Layer 11 of a small transformer language model trained on English Wikipedia (15 layers, counted from 0, width 128).
A neuron's activation on a vector x is SiLU(gate . x) times (in . x), where the dot is the dot product.
The model reads these tokens: "University" ") " "in " "S" "ew" "ard" ", " "N" "ebr" "ask" "a" ", " "no" "tic" "ed " "his " "name " "and " "pain" "t" "ings " "while " "read"

The vector x that enters this layer's MLP at each token. A number n stands for n times 0.027.
0 "University": 14 26 34 10 -8 40 -12 -30 -22 1 -13 -15 -6 -11 24 8 53 11 -6 3 -7 4 13 0 47 9 -19 7 -23 23 21 19 13 11 -12 -44 14 -19 24 25 -5 -18 18 -5 15 4 8 64 -11 -7 1 -35 20 11 -2 -5 -2 -19 -22 3 24 -6 1 -14 -7 24 -39 11 -11 -31 17 -30 -5 19 25 5 -10 3 -5 13 -17 -13 -44 22 -23 2 10 -57 -24 25 9 -4 20 6 -8 -5 -29 5 29 -29 15 -29 24 3 -1 6 -1 -10 47 1 -10 2 -11 -7 -1 -18 -3 19 -19 6 -6 -11 2 7 -24 -21 16 13
1 ") ": 14 18 -5 13 -21 2 -1 -15 -4 11 -17 -2 -23 -1 21 -12 23 8 7 4 4 2 30 3 17 -4 -14 19 -10 4 17 16 19 33 -15 -27 -1 -22 16 -1 -3 -11 6 19 11 -2 -17 52 4 10 45 -20 27 8 -9 11 -16 -19 2 13 4 -31 9 -28 20 2 -9 1 -1 -1 13 -41 -3 14 4 11 7 4 -10 3 2 3 -25 30 6 1 6 -20 -21 16 -7 3 21 14 -9 -9 -13 -5 21 -22 -22 10 5 4 11 -1 9 -10 -11 14 -37 -5 -14 -8 -7 -14 -4 10 -25 16 -9 5 -12 21 -7 19 6 4
2 "in ": 23 8 -27 14 -16 15 18 -4 -3 -17 -3 6 18 9 10 6 33 25 -5 -10 -2 9 -14 20 6 2 -28 3 0 8 22 14 0 10 -23 -24 -1 -21 -3 -1 7 -2 5 -20 -21 3 12 37 10 -7 -10 -24 3 0 -12 10 8 4 10 -2 15 -27 4 -2 -14 -9 17 -2 -4 8 8 1 -5 40 29 24 8 13 -12 11 -15 11 20 26 8 22 -4 -10 -3 -5 -2 8 24 17 18 -2 14 17 15 -31 -18 -21 5 15 5 5 -17 -8 -20 22 -40 -12 13 9 -2 1 3 19 2 15 1 4 -8 1 -45 18 -10 -19
3 "S": 5 16 1 -11 -3 11 8 5 -20 1 -7 -3 -17 23 -1 -1 12 -19 -7 -14 13 -49 -23 15 39 6 -20 7 9 17 3 -5 -13 -26 -24 1 4 0 21 -34 1 -7 46 -37 -2 -1 14 63 15 8 -26 -12 3 28 -9 -13 -26 -11 10 -14 -9 5 1 7 -21 10 11 -2 0 4 10 -13 17 8 18 44 -8 2 -19 11 -57 -34 -1 16 -13 37 0 13 2 -3 -4 17 16 12 -7 -24 -4 27 55 -10 10 0 28 -25 -6 31 8 -14 46 12 8 2 5 -6 6 -3 2 1 -10 12 0 -46 -19 -18 -5 17 2 -18
4 "ew": -3 -38 -11 21 16 11 -10 11 -28 5 9 22 -2 11 4 46 -4 5 -12 17 -35 -25 -36 7 37 -19 -9 5 11 5 3 -26 -20 -68 10 13 9 22 30 -39 6 -39 22 -6 13 -18 -2 37 -3 -41 -5 43 -24 6 13 7 41 -15 28 -31 -32 -10 36 -3 -4 -2 12 -22 -19 10 13 -4 -35 12 10 19 -39 20 23 10 -15 25 5 -2 -12 48 -14 41 -25 -43 8 -8 3 -10 -48 -38 -5 -6 16 2 6 -47 -11 -5 -3 5 1 23 59 7 -1 -20 11 12 4 4 21 -8 11 -10 10 8 10 -19 -18 -14 19 -2
5 "ard": -2 -8 -21 27 -28 23 -31 -10 -38 -4 4 -14 56 -11 -2 0 3 6 -13 -11 -13 -15 38 -17 34 14 19 -5 8 14 0 -18 1 -19 4 -23 22 1 37 10 -39 -28 -8 9 15 8 37 31 -17 -16 12 -21 -25 -17 29 -22 22 -1 -26 -4 -20 31 20 5 -39 10 -54 19 -12 22 -28 36 -18 35 11 28 -22 -7 1 -6 -31 -35 -27 7 2 35 -17 27 -6 -8 8 13 -10 6 -26 4 -24 -32 28 -8 15 -31 -7 -5 9 53 0 -8 15 21 5 -33 23 11 23 9 -29 -1 11 -23 18 -12 17 9 -33 -40 54 18
6 ", ": -7 -12 -22 10 -25 -5 -11 -5 2 -14 -23 -2 22 -10 -8 -26 6 24 -6 9 -2 5 -3 -2 22 -2 -15 4 5 3 -5 9 24 -27 15 -25 -20 -6 -15 -2 3 -9 0 11 -10 6 0 33 -1 0 -22 -32 8 6 -10 -4 -4 14 15 -3 -5 0 11 7 10 -8 -20 -3 -5 -4 -19 6 -16 10 -2 33 -11 6 10 7 -46 -11 10 4 -9 35 -10 -18 12 -4 -22 25 6 -14 9 -22 24 48 14 -17 5 -26 16 16 4 11 -45 2 -6 36 -37 8 11 -7 -12 2 -13 24 -31 4 -4 2 38 7 -35 25 -4 21
7 "N": -3 5 -1 -38 1 -1 8 12 -20 8 17 -12 -12 18 -4 7 33 -14 -3 8 -6 -23 7 13 46 11 -28 13 -14 6 4 -48 -8 -25 13 5 -35 -20 -3 -10 9 -20 38 -48 -21 -1 23 70 10 32 24 -20 -3 4 -13 -17 -19 -9 13 -20 0 4 10 -5 -10 -20 -56 7 -9 7 16 -4 -14 -10 18 8 14 -17 -16 9 -39 6 -11 5 11 16 -3 -3 -8 -7 -2 35 4 24 -7 9 3 28 25 -31 3 5 16 0 0 17 -23 12 21 10 8 20 18 16 -2 -17 2 -2 13 9 22 -38 1 -5 -23 13 -7 -20
8 "ebr": -20 -1 18 -7 -4 -16 -10 16 -24 10 24 -20 -11 -8 6 -8 -1 -4 13 6 -27 -18 -11 6 24 -4 -20 8 25 -2 28 -26 -10 -54 7 -21 15 4 -11 -36 -16 10 6 20 9 -8 -11 45 -4 3 -6 13 -15 8 15 10 12 -8 7 -1 -21 7 38 -13 0 -19 -13 16 -25 -37 12 15 -29 -19 20 -10 -34 4 -1 10 -31 -9 -43 31 -1 68 -49 24 -10 -9 -30 39 -19 12 4 -23 -24 0 6 16 0 -18 18 6 -29 29 -17 -8 27 -30 12 41 62 7 15 -5 14 -3 8 17 12 -18 45 39 -18 -16 10 24
9 "ask": -19 1 -30 4 -41 8 5 13 -37 21 -22 12 51 12 -1 18 47 11 -24 1 1 -23 -7 0 35 37 -8 -9 13 28 12 -24 10 5 -3 6 10 -5 -1 -16 -19 -49 10 -27 19 5 26 33 -3 -32 8 -29 -7 9 5 1 -3 19 -22 -7 27 -8 20 -4 18 -29 -39 20 -21 -7 0 10 -10 29 21 -1 -70 -19 25 -49 -15 -31 3 10 -11 60 0 14 -79 4 -4 10 5 -23 -41 -6 27 24 28 -2 15 -14 -7 -11 -4 24 -22 -1 35 4 3 -11 -6 8 2 -3 -11 -12 10 -27 31 -2 39 -34 -20 -26 21 14
10 "a": -1 -11 20 10 2 31 -13 5 -36 -17 8 -16 15 30 2 22 32 4 1 23 -2 -2 16 -29 46 13 1 -14 -10 8 14 8 36 -31 6 -31 -11 10 8 32 -46 -16 12 -12 -8 -1 4 54 -1 -23 17 -17 4 -2 -7 -12 20 -4 -20 2 14 -9 9 -18 -13 60 -54 21 -5 -41 9 3 -10 27 15 34 -21 -19 7 3 -40 -1 -9 12 -23 30 -4 -1 -18 -14 -6 -6 -1 -17 -18 13 0 39 31 -17 49 8 18 32 -18 29 -20 6 19 -2 1 -5 1 2 -13 9 -32 12 5 -30 17 -21 70 -14 -8 -14 21 51
11 ", ": 4 -5 -28 -5 -3 -1 6 5 -4 2 4 14 -7 -3 -19 4 -11 16 3 18 5 8 -6 8 15 7 -28 7 -21 22 1 2 25 -4 1 -32 1 1 -16 2 15 -1 4 21 3 0 -34 28 7 6 -19 -27 14 -1 -14 2 4 15 7 28 -14 10 9 -7 0 -15 -22 26 -5 -3 1 -20 8 -6 12 44 13 1 13 11 -34 -7 -6 29 -1 29 -19 -29 32 -7 -11 9 5 -6 8 -15 11 36 14 -13 4 -28 32 -4 6 -5 -40 -5 3 16 -40 6 12 -15 -14 -9 1 22 -15 21 -2 -28 15 13 -25 11 -9 12
12 "no": 22 19 -6 5 54 9 3 -36 -10 37 9 -6 18 -4 -20 23 34 -11 -9 -4 10 -27 11 36 57 8 -25 -17 10 50 22 -34 10 -33 11 -36 -12 -3 -18 6 -28 2 10 -19 5 -24 1 36 18 -2 -8 -2 30 21 -11 -17 1 -33 16 12 19 -10 6 -17 8 -7 -39 32 -8 -21 18 -28 -8 34 43 27 25 -4 -3 1 -27 5 17 37 -6 28 -13 0 20 17 10 5 14 -13 19 13 -26 40 19 -23 32 5 9 -2 -2 23 -45 2 37 5 -4 15 -24 -19 0 -6 26 -36 -13 24 -2 -38 -2 -34 11 -35 18 -25
13 "tic": 7 9 19 -3 10 -8 2 -8 2 19 23 9 -17 -11 -4 -9 -5 -25 12 14 -14 -10 -15 8 48 13 7 11 -14 23 16 -34 22 23 -17 -11 -10 8 -4 -18 -3 7 -11 -34 -22 11 -12 17 33 0 32 9 27 36 47 11 12 4 11 -38 2 15 21 -40 -4 -4 -28 7 -6 -35 10 31 5 20 15 -37 -24 39 47 43 -21 -11 -22 8 2 15 -9 -2 6 -12 10 -11 20 -23 -26 19 -42 -21 24 5 22 13 -2 8 -41 11 7 7 27 -17 3 -20 36 -43 -9 34 3 -23 10 -24 16 -15 17 23 -48 -96 -8 26
14 "ed ": 7 -5 2 -10 7 33 18 8 7 10 5 -16 -2 11 2 20 4 13 -9 22 0 -6 -5 -2 4 -6 3 -11 1 16 14 -19 9 43 -2 6 -2 -8 13 -2 13 -26 2 -5 -5 -5 -2 31 16 -15 19 0 11 -7 -15 9 -2 -12 24 14 -2 -9 0 6 -16 15 3 18 8 -1 11 14 -4 7 22 31 -12 -18 -10 27 0 -7 9 30 -3 8 -20 -1 11 -23 -15 -17 3 11 0 6 -3 -4 14 -3 -36 -2 31 -26 -19 8 -22 -25 3 10 -43 -4 4 -6 1 1 8 1 -9 -1 -9 -28 -7 -15 -22 -20 9 34
15 "his ": 2 2 10 -1 -22 18 8 -11 -2 -2 15 -14 2 20 9 34 25 23 -12 7 23 -6 -20 8 10 -3 3 9 15 17 8 -1 -5 -4 -21 7 4 -13 10 -27 19 -10 9 -33 -2 -4 21 31 8 -35 40 -12 -3 -11 1 2 7 -22 4 4 23 -10 -10 12 4 3 -27 23 3 -16 28 3 17 0 16 28 1 9 -2 4 0 -5 15 7 9 -3 16 -15 5 -4 18 2 9 -3 -13 1 -18 14 28 -8 -10 -2 18 -19 -15 -10 14 -36 -29 2 -41 3 -12 3 22 3 0 20 -12 -19 3 12 -18 -2 -18 22 -21 6
16 "name ": -8 6 34 7 -2 -2 27 1 -2 11 -2 -11 -5 -2 6 5 22 22 10 -9 -6 -1 6 41 14 -13 13 11 -2 10 23 -13 -21 -3 12 -8 -29 -27 -5 3 -11 2 11 13 16 -8 -14 31 12 -20 9 12 0 -4 -13 12 -2 -15 -9 22 -13 -30 -1 -2 2 11 -27 -7 3 9 27 28 7 20 20 49 -27 -3 36 4 -15 -24 -10 6 -26 12 -19 -5 19 19 22 -17 1 24 27 19 -32 33 19 -26 9 16 35 -22 -10 32 -13 -25 -21 22 -35 26 27 -5 5 -27 4 16 6 -3 5 -26 4 -2 23 9 -4 18
17 "and ": 24 2 5 -13 12 4 14 0 -1 17 34 12 13 34 -9 22 9 14 -6 -6 6 3 -35 -7 18 -2 -4 2 1 21 -1 8 -6 -29 -18 20 -4 11 7 -13 -12 14 3 4 -20 -5 2 27 0 -14 18 -8 -5 -9 5 13 11 -1 14 10 4 -22 27 17 16 22 -22 14 -1 0 11 3 8 -13 37 37 -14 26 14 0 9 11 6 16 13 21 11 -12 3 -9 1 -5 13 18 3 15 -24 17 38 -29 -18 19 -17 -24 -15 -6 -22 -27 -4 3 -40 -9 -13 -16 10 -20 -17 15 -8 -18 13 -15 -3 20 -23 12 -30 7
18 "pain": 22 32 27 9 13 17 -5 13 -4 -15 15 33 19 7 -26 14 33 11 -8 -26 -15 -17 11 3 48 -15 -30 14 27 31 -29 32 13 -14 49 -25 21 -8 -21 -12 -5 -27 13 -14 -16 -16 -14 41 15 -27 27 -4 7 -7 25 13 -10 -3 3 -1 -13 18 -16 -13 -19 16 -52 24 28 -38 5 36 10 20 36 22 -10 33 -13 -5 -27 -26 11 -8 0 52 9 -30 13 23 61 -23 16 -1 29 18 -29 -14 17 -27 26 -16 -2 -1 -30 -24 0 -10 18 13 -3 -13 10 0 -6 -15 17 13 1 34 -21 2 -3 -21 -11 -25 4 4
19 "t": 4 -16 21 39 -2 17 12 17 -26 18 -14 12 9 -19 -16 15 28 25 1 -24 -38 -2 -21 -26 48 7 3 8 -26 -5 14 -9 5 -13 13 -24 -54 -17 4 18 -24 2 13 -29 -15 -9 40 35 7 6 15 -12 -45 3 6 -14 -3 -25 3 44 14 -3 -3 -34 -26 -7 -45 18 -1 -30 -28 32 -1 33 32 32 -29 1 20 22 -40 -14 -14 -17 24 9 12 -19 12 31 35 -22 21 -18 -3 39 -13 -1 32 -28 -24 -18 -11 -7 -25 3 19 -3 10 -3 5 5 -6 17 9 -7 -29 7 -43 -5 -16 -14 -7 21 -32 -44 31 23
20 "ings ": -11 -13 23 16 6 8 29 17 2 17 -11 -6 -11 15 -8 -1 -3 21 15 7 -5 7 -28 8 2 -1 -7 -17 -7 3 -1 2 -11 -3 2 -1 -9 -21 9 -13 -26 -16 14 -3 2 -9 8 38 23 -8 4 -14 13 -11 4 14 -21 -8 1 16 -31 -13 5 -26 -25 22 -4 1 -16 5 7 16 7 17 34 44 -30 -7 19 -8 -16 17 -4 22 3 27 -9 -6 3 18 -3 -9 -4 -2 12 25 -11 5 28 -22 -8 31 8 -23 -16 22 -13 -26 21 5 -39 -16 4 -6 -26 -2 -3 5 -2 -11 9 -27 49 8 7 -3 3 19
21 "while ": 13 -14 -2 -21 -10 9 -5 14 26 -3 -13 33 8 5 -8 22 24 22 6 -4 -17 -5 -51 19 -2 -10 -7 -7 -9 2 1 20 11 -4 -7 -3 -7 4 12 -4 -7 -16 3 6 -21 -6 26 31 5 -6 9 0 -34 4 -12 9 14 -9 32 23 -11 20 11 5 6 -6 -8 -1 -24 9 19 17 -5 14 42 46 7 10 15 9 1 -10 -6 -7 16 33 -13 -19 -6 2 5 -22 15 16 5 4 -25 8 20 -35 -15 15 -6 3 9 14 -7 0 -8 19 -40 -13 -22 -5 9 2 -14 -6 -9 -1 12 -27 0 20 -22 10 -5 1
22 "read": -18 5 18 -6 -4 18 1 2 18 9 -28 14 41 -18 -31 16 26 12 4 -16 -15 -6 -18 8 44 -11 12 -16 32 16 -13 -7 -17 1 -25 -27 1 2 -14 -20 -13 -37 16 -4 18 -22 -2 51 8 -13 2 -20 -1 -19 22 -39 -37 -20 26 15 -1 -2 7 -11 -9 -1 -47 20 -1 -18 -2 -2 -17 41 55 8 -19 17 -2 12 -14 9 11 -34 -20 72 -2 -44 3 7 47 7 18 -2 25 -10 -35 -13 19 -12 -4 -23 8 -22 3 18 -5 13 20 32 -3 4 6 9 24 -27 17 -21 27 -5 -14 -22 8 3 -10 -30 3 -2

Each question shows the input weights of one neuron of the MLP. A number n stands for n times 0.011.

n44 gate: 2 40 -32 -9 -19 16 16 9 34 14 -24 -2 25 -5 -13 -31 2 4 11 14 15 45 -12 -6 25 50 17 -12 -11 19 21 9 8 -28 -9 17 26 -29 16 12 7 -30 14 41 -25 0 15 -3 -8 -13 -39 -8 -1 -5 -3 -6 16 4 22 16 1 9 -17 -1 9 -22 -4 -22 7 -14 -14 -4 20 9 3 -13 -1 -5 -3 15 12 32 -21 21 2 -47 -24 12 24 -13 11 -4 54 17 11 -2 5 -5 11 -15 -36 -10 -15 -27 -30 -9 -2 14 -6 -5 13 -4 6 -14 -2 -8 14 14 -23 4 4 -15 9 14 18 3 -45 -27
n44 in: -2 12 15 -9 -1 12 -25 3 9 27 26 40 -18 3 0 3 24 -2 25 -25 2 -20 -13 26 -11 -21 -19 -25 14 25 5 11 -1 27 -8 -28 -29 21 31 -28 13 -10 -9 6 -15 -1 57 -39 -14 27 2 -3 13 -5 10 -33 18 -16 19 -21 -5 -11 2 31 -26 -4 12 8 38 13 -1 16 0 -3 9 30 12 -6 8 -33 -6 0 -8 1 13 27 23 -12 -25 -7 -13 -4 9 7 30 20 -5 27 0 4 5 11 -33 -20 -6 12 -20 -19 18 -2 39 -4 -40 -11 -8 12 -1 13 -6 -19 -31 20 -16 -23 0 9 9 25
Its three highest activations, in order, are on tokens 17 "and ", 21 "while ", 8 "ebr"

n65 gate: 14 1 32 -36 1 -32 -10 -21 20 17 -18 -15 28 30 18 3 12 30 -9 -39 10 -4 14 -17 -22 -4 -28 1 -11 -9 13 26 4 3 -34 -4 -6 -9 4 -1 -4 9 -13 18 -13 -14 -24 -4 -26 3 16 -42 5 -6 32 9 -14 -1 -16 20 -16 -37 5 17 -1 -1 12 9 5 16 15 23 -1 10 -1 -29 -21 30 10 -11 -27 8 7 13 47 18 -2 -18 14 5 -5 -4 -23 -16 12 7 -10 -20 15 28 9 -7 52 35 1 -14 -12 -36 2 -28 51 11 18 -24 -1 -54 -13 33 -10 -17 5 -10 -22 5 45 -7 -6 12
n65 in: 9 -5 9 19 36 26 -11 12 -45 1 -18 -32 -29 -9 -14 8 14 -28 -35 57 26 -14 -25 -9 7 -15 2 -4 44 6 -6 13 -27 -5 42 -16 38 -4 -4 0 9 7 -15 -11 -33 20 15 6 -13 12 9 12 18 9 -26 7 -31 -15 -1 -32 -2 5 5 -9 -27 -24 -8 1 7 19 -12 -19 1 -18 -13 -11 9 20 12 23 19 -21 -2 11 -20 18 1 8 14 -2 8 4 -48 6 -12 29 10 -2 -6 -18 19 8 -14 -1 15 9 12 -2 -9 28 -36 -10 -8 39 19 8 -31 -40 4 -14 -15 5 -7 6 -2 -7 -14 -3
It fires most on token 18 "pain"

n116 gate: 27 34 -38 10 7 13 -30 -24 4 8 -2 10 -4 -17 14 -6 0 -19 25 7 -6 4 11 -7 -6 -15 3 18 -1 10 -38 -10 -15 11 7 4 15 -3 13 -16 -11 -42 -21 16 -6 -1 40 -31 -42 -29 -1 4 -9 -16 -5 25 19 -12 11 -8 -13 -15 39 1 27 18 22 28 6 6 -10 -40 6 -13 -22 24 11 -3 -3 3 -27 -21 17 -29 8 30 23 26 55 0 -9 -9 -8 -36 4 -7 4 -2 6 -13 14 -24 -26 -8 -11 -22 23 -20 23 -6 -28 -46 -22 13 2 -39 15 14 -8 4 -14 -8 7 5 30 -9 -56 -1
n116 in: 41 -8 -10 1 -7 -10 -33 -8 -7 -9 -16 4 1 -4 36 -12 6 -16 20 23 -28 -5 -10 1 11 45 19 -3 -5 25 -5 5 4 12 -15 23 -8 -3 16 -6 -16 4 -25 -1 1 -5 -31 -13 13 -26 -1 -5 -18 13 17 4 -13 0 16 -12 2 -30 17 -5 -9 -30 -16 -16 42 17 -20 -23 28 -4 20 10 -40 25 40 12 -1 -23 15 8 12 -7 -14 3 7 16 -19 7 17 -21 -8 -60 -12 -2 -29 1 -12 23 2 -11 -7 19 -6 -16 -4 -20 -13 -11 -18 -15 25 -25 -17 17 5 -16 17 -7 -7 -17 4 12 -35 -6
On which token does it fire most, and how strongly? 17 "and ", at about 1.4

n306 gate: -8 -3 -4 -24 -2 25 -7 8 14 25 -11 9 -15 6 -2 -7 5 16 14 13 21 28 2 -10 6 30 -18 -22 14 -10 -32 -22 8 -1 -25 -7 -16 -49 15 -5 -9 25 15 -16 58 -40 -4 -64 -10 -2 -12 15 15 6 39 10 -1 -1 -4 -11 -4 -41 42 23 30 4 18 -8 -1 -4 -15 -9 -3 -15 -5 -10 19 28 -25 2 -14 -22 22 15 9 8 -13 2 -7 -22 -11 -35 -47 -18 -12 -20 27 10 -9 19 8 24 18 6 -7 -13 1 -23 -5 -20 32 6 14 -19 -5 -42 18 -7 34 4 -1 -10 5 -4 -38 34 41 -31
n306 in: -16 -7 8 -12 -17 32 9 -7 12 -5 8 -6 -3 -21 -30 -3 12 -42 -20 18 0 -29 -14 11 3 -49 21 -8 1 12 38 10 30 31 15 14 -10 -19 5 -20 -5 5 -2 -1 20 8 -11 -34 -3 -29 3 3 7 -54 -37 -9 3 -13 2 -15 1 -7 29 19 2 8 -16 -1 -11 31 13 -3 1 17 20 18 -10 16 -8 -10 2 -23 31 -47 -6 25 15 12 -56 -38 9 -2 18 18 12 -21 12 -14 24 22 -7 -1 -1 12 19 -1 1 23 0 -13 -18 4 -15 19 4 0 -18 8 32 -37 3 -12 12 17 5 16 11 38
It fires most on token 12 "no"

n218 gate: 16 45 2 -15 9 6 2 8 -20 35 21 20 7 15 1 -19 30 -16 -1 -19 -22 11 13 2 13 -8 28 1 -17 10 2 40 -11 13 -7 12 -1 12 21 -21 -18 -13 -9 -41 1 29 8 -23 14 42 8 24 18 -4 -11 2 -33 -2 40 26 -27 5 41 20 3 20 16 -11 7 24 -7 10 34 -28 -20 -33 33 -48 11 -7 32 -3 3 12 -2 2 -10 20 -25 -20 38 -26 10 11 -22 -29 -12 9 -5 7 -18 -20 -10 20 -2 -11 20 36 -27 24 -7 21 7 -18 -9 42 -34 33 -12 6 -9 2 -10 -15 -1 4 19 -18
n218 in: 24 -8 2 -13 8 9 16 3 -9 -25 -19 -16 30 20 -11 30 -27 -4 -6 -6 10 5 5 -11 23 16 3 -24 3 16 -21 18 -8 -5 -13 -30 8 -17 7 10 -1 -17 33 -17 -12 -13 -29 15 32 1 23 -11 -11 -35 -30 -12 33 -24 13 -12 -18 10 -12 -32 5 -50 47 -31 -5 -16 -32 19 35 -32 14 -12 -21 -3 4 19 -20 -26 -5 15 -3 25 22 1 -27 -10 17 -9 -20 -5 13 5 -5 -23 7 3 -25 0 -37 2 22 -31 -2 16 -10 0 8 -16 11 -13 2 -6 -18 27 -24 -4 -1 36 -20 -9 3 -3 -11 -7
It fires most on token 16 "name "

n259 gate: -8 7 -16 2 9 10 -29 11 7 24 -37 -15 -12 -22 9 -19 52 2 11 -6 24 19 0 22 -14 4 -28 -11 17 -13 -9 9 -2 33 -6 -10 -28 35 -31 -9 -7 -22 -19 -3 5 19 -14 -2 -2 33 9 6 34 3 -21 -3 -34 9 34 6 -4 30 24 9 15 1 -7 16 -9 -26 10 -4 9 -23 -9 14 -3 -1 2 3 -2 25 -20 35 -22 4 2 17 6 10 5 5 -3 -37 -2 -2 -8 7 -24 -26 18 15 -21 14 42 -19 15 3 -16 39 -2 8 3 12 -10 17 -7 30 -11 22 23 16 -34 -7 -8 12 12 -4
n259 in: 6 36 -35 2 -9 -19 28 1 -39 -1 12 -31 -16 -5 -13 10 -6 -42 -29 16 5 5 4 -6 -3 16 -10 20 20 2 -14 -2 13 10 -14 -3 19 8 28 -18 -13 -1 -8 -12 -3 6 17 10 -11 5 31 1 37 -14 -10 21 -13 1 7 19 1 -1 36 -31 5 -16 12 -10 -2 -6 5 -21 -12 54 -12 2 -17 16 -23 21 -25 -2 7 5 -3 19 -15 20 -17 6 -2 -1 -5 -8 -15 18 24 -37 -27 -12 7 5 13 -4 6 18 -21 16 -18 -9 -37 24 -48 8 15 5 18 -31 23 -12 -12 -10 3 8 11 -24 30 -21
It fires most on token 1 ") "

n267 gate: -8 25 -10 -10 21 -22 54 -12 19 21 -39 -32 -33 4 4 -12 -3 -32 8 7 -1 4 -16 -12 -9 -33 6 -5 22 19 12 28 28 -4 -11 -40 -12 12 7 27 3 6 8 15 -2 -16 -22 4 15 -27 -6 22 -1 1 3 -20 35 29 -6 -3 -4 -11 -8 7 5 19 -23 13 -3 7 15 -1 51 21 -26 21 8 28 -35 -14 -11 16 40 3 -1 9 19 29 -5 5 -10 17 11 -2 -16 16 13 -3 6 -29 -14 -15 3 -2 43 2 -23 -11 17 23 -17 -28 16 -18 8 -5 10 -22 27 -6 -19 24 20 -2 9 8 -8 33
n267 in: -11 -29 15 -4 4 20 -7 -13 1 20 -39 -10 -23 -29 -16 10 -11 -35 11 43 18 12 13 13 -7 13 4 -1 -2 6 -1 2 5 0 2 7 -12 -16 -27 -19 2 22 27 18 -9 38 24 -34 -12 23 -25 -9 11 -14 12 -19 17 -3 -9 -17 4 1 13 -12 -1 31 1 5 5 -18 10 -13 -1 -22 -30 19 -13 -10 9 -5 0 17 -2 19 -10 11 7 2 -6 12 -17 7 -6 -15 -11 -15 -24 38 -4 7 18 -9 -18 18 42 25 14 -9 14 26 12 1 -20 -8 1 -18 -32 12 9 6 -20 -26 2 15 -5 -32 -22 -42
It fires most on token 12 "no"

n194 gate: -31 -37 11 6 -24 3 -4 -11 13 -20 0 -19 -26 -13 -2 -13 26 10 -8 -5 33 -29 -33 16 -1 -19 1 12 -14 3 -14 -15 10 10 -17 17 -1 25 -34 -12 -27 7 -26 -2 14 -1 31 22 -18 -6 2 -1 -1 21 10 -10 -6 -2 17 16 -2 -3 -27 4 19 14 13 -33 15 -2 -16 18 -5 -19 -21 13 2 -17 -14 5 20 8 20 22 -10 -12 15 22 -11 9 -26 8 6 9 -21 29 6 18 -16 -21 -20 17 -25 -26 25 9 22 -31 -6 -31 -15 -14 -3 19 20 20 7 7 -15 12 0 27 -18 -14 -12 30 15 17
n194 in: 7 1 12 -17 22 2 15 -44 -30 -40 21 6 1 -39 9 6 4 11 -17 12 29 16 -31 14 -5 3 -23 -9 8 1 17 -4 3 -1 13 -30 -8 15 3 2 -24 4 -40 19 -1 3 25 -14 17 -4 21 -22 26 -8 12 -28 -35 9 -13 42 -27 12 -22 16 1 35 -9 2 15 25 12 13 12 -10 4 -2 6 -1 37 18 -20 24 -16 17 1 7 32 36 -5 18 -15 21 3 9 4 -4 -12 5 -6 -8 -10 18 -10 -34 6 4 9 7 -4 -16 -13 -24 -14 12 18 -4 -2 17 -2 31 6 34 -8 0 -26 -12 8 41
On which token does it fire most, and how strongly? 15 "his ", at about 1.3

n90 gate: 8 13 5 0 24 -37 -21 -4 26 45 -8 21 10 -19 -22 21 -22 -28 23 -4 17 -26 -25 16 -4 1 33 -9 2 -1 -20 2 15 -26 -23 -13 -26 21 21 -25 10 14 -4 -5 14 10 -31 -16 -11 5 -9 10 -19 8 5 15 49 2 -12 30 -7 -16 8 21 -1 -2 -27 -23 -17 10 4 -49 -14 11 -10 -12 -5 33 17 12 -36 -6 9 -4 10 24 29 18 27 19 50 -8 -1 -7 -23 15 10 12 15 13 23 -25 -11 9 1 -22 19 4 -14 28 -17 9 -35 -13 -39 -7 -30 26 12 4 -3 35 -17 7 -21 30 5 8
n90 in: 21 34 -6 30 5 6 24 -9 -8 14 -4 2 -9 -37 -1 -11 -13 3 7 5 -1 -6 15 11 -5 -7 1 -15 -5 17 10 0 -43 -25 19 -20 35 -1 -13 -29 7 50 21 -4 -11 -29 -1 -26 -9 -10 5 -31 21 -1 -24 3 44 -9 29 -2 27 5 2 -27 -20 -11 -13 -48 -26 -5 -24 -4 29 -3 -19 1 -8 -12 8 8 17 -33 17 13 -10 3 -22 -12 17 10 -5 -1 -22 -3 27 5 25 10 -8 -3 -1 -3 11 34 -15 9 -14 -21 27 7 -38 -1 -26 21 6 -37 -22 -2 -5 12 39 1 11 -18 33 5 -47 18
Its two highest activations, in order, are on tokens 11 ", ", 6 ", "

n313 gate: 31 -14 -5 2 -25 17 21 -17 3 -19 10 34 4 -18 3 -9 -16 0 -16 20 18 -6 -3 3 -23 29 10 7 -31 -20 32 -3 19 -1 -2 11 12 -17 5 15 4 -20 -16 10 -48 -9 1 -17 -36 -28 -12 16 -12 9 22 -22 -33 -29 22 0 25 21 -43 -9 -26 -27 1 16 -10 13 8 -9 17 26 -36 15 -17 22 20 -2 -6 -15 7 2 44 15 10 4 5 59 24 -5 -4 9 -18 -7 0 -8 -21 -3 1 12 -41 8 12 4 4 -32 9 -26 -3 -24 -25 -1 3 1 -11 10 16 30 11 24 -40 -14 19 16 12 37
n313 in: 37 16 0 1 -6 26 -5 -1 7 14 6 -27 12 7 -23 -5 -4 23 18 -6 -18 -1 -20 21 -12 7 20 -43 2 -1 33 26 3 1 23 43 -31 15 -7 11 14 21 14 7 15 -1 -17 -20 -6 14 29 2 -6 -41 -11 5 18 -14 20 -9 -16 -3 31 6 -1 -2 -7 -6 -12 -7 22 19 -37 22 29 -4 -7 28 25 -21 -31 13 -29 -1 -36 -23 -17 -15 -6 8 -12 -10 33 12 21 -27 13 21 -17 0 -25 -6 -6 -3 -14 3 24 53 13 17 19 35 7 0 -5 49 25 -1 5 29 -18 -16 22 -20 -20 -19 -4 -1
Its three highest activations, in order, are on tokens 19 "t", 21 "while ", 3 "S"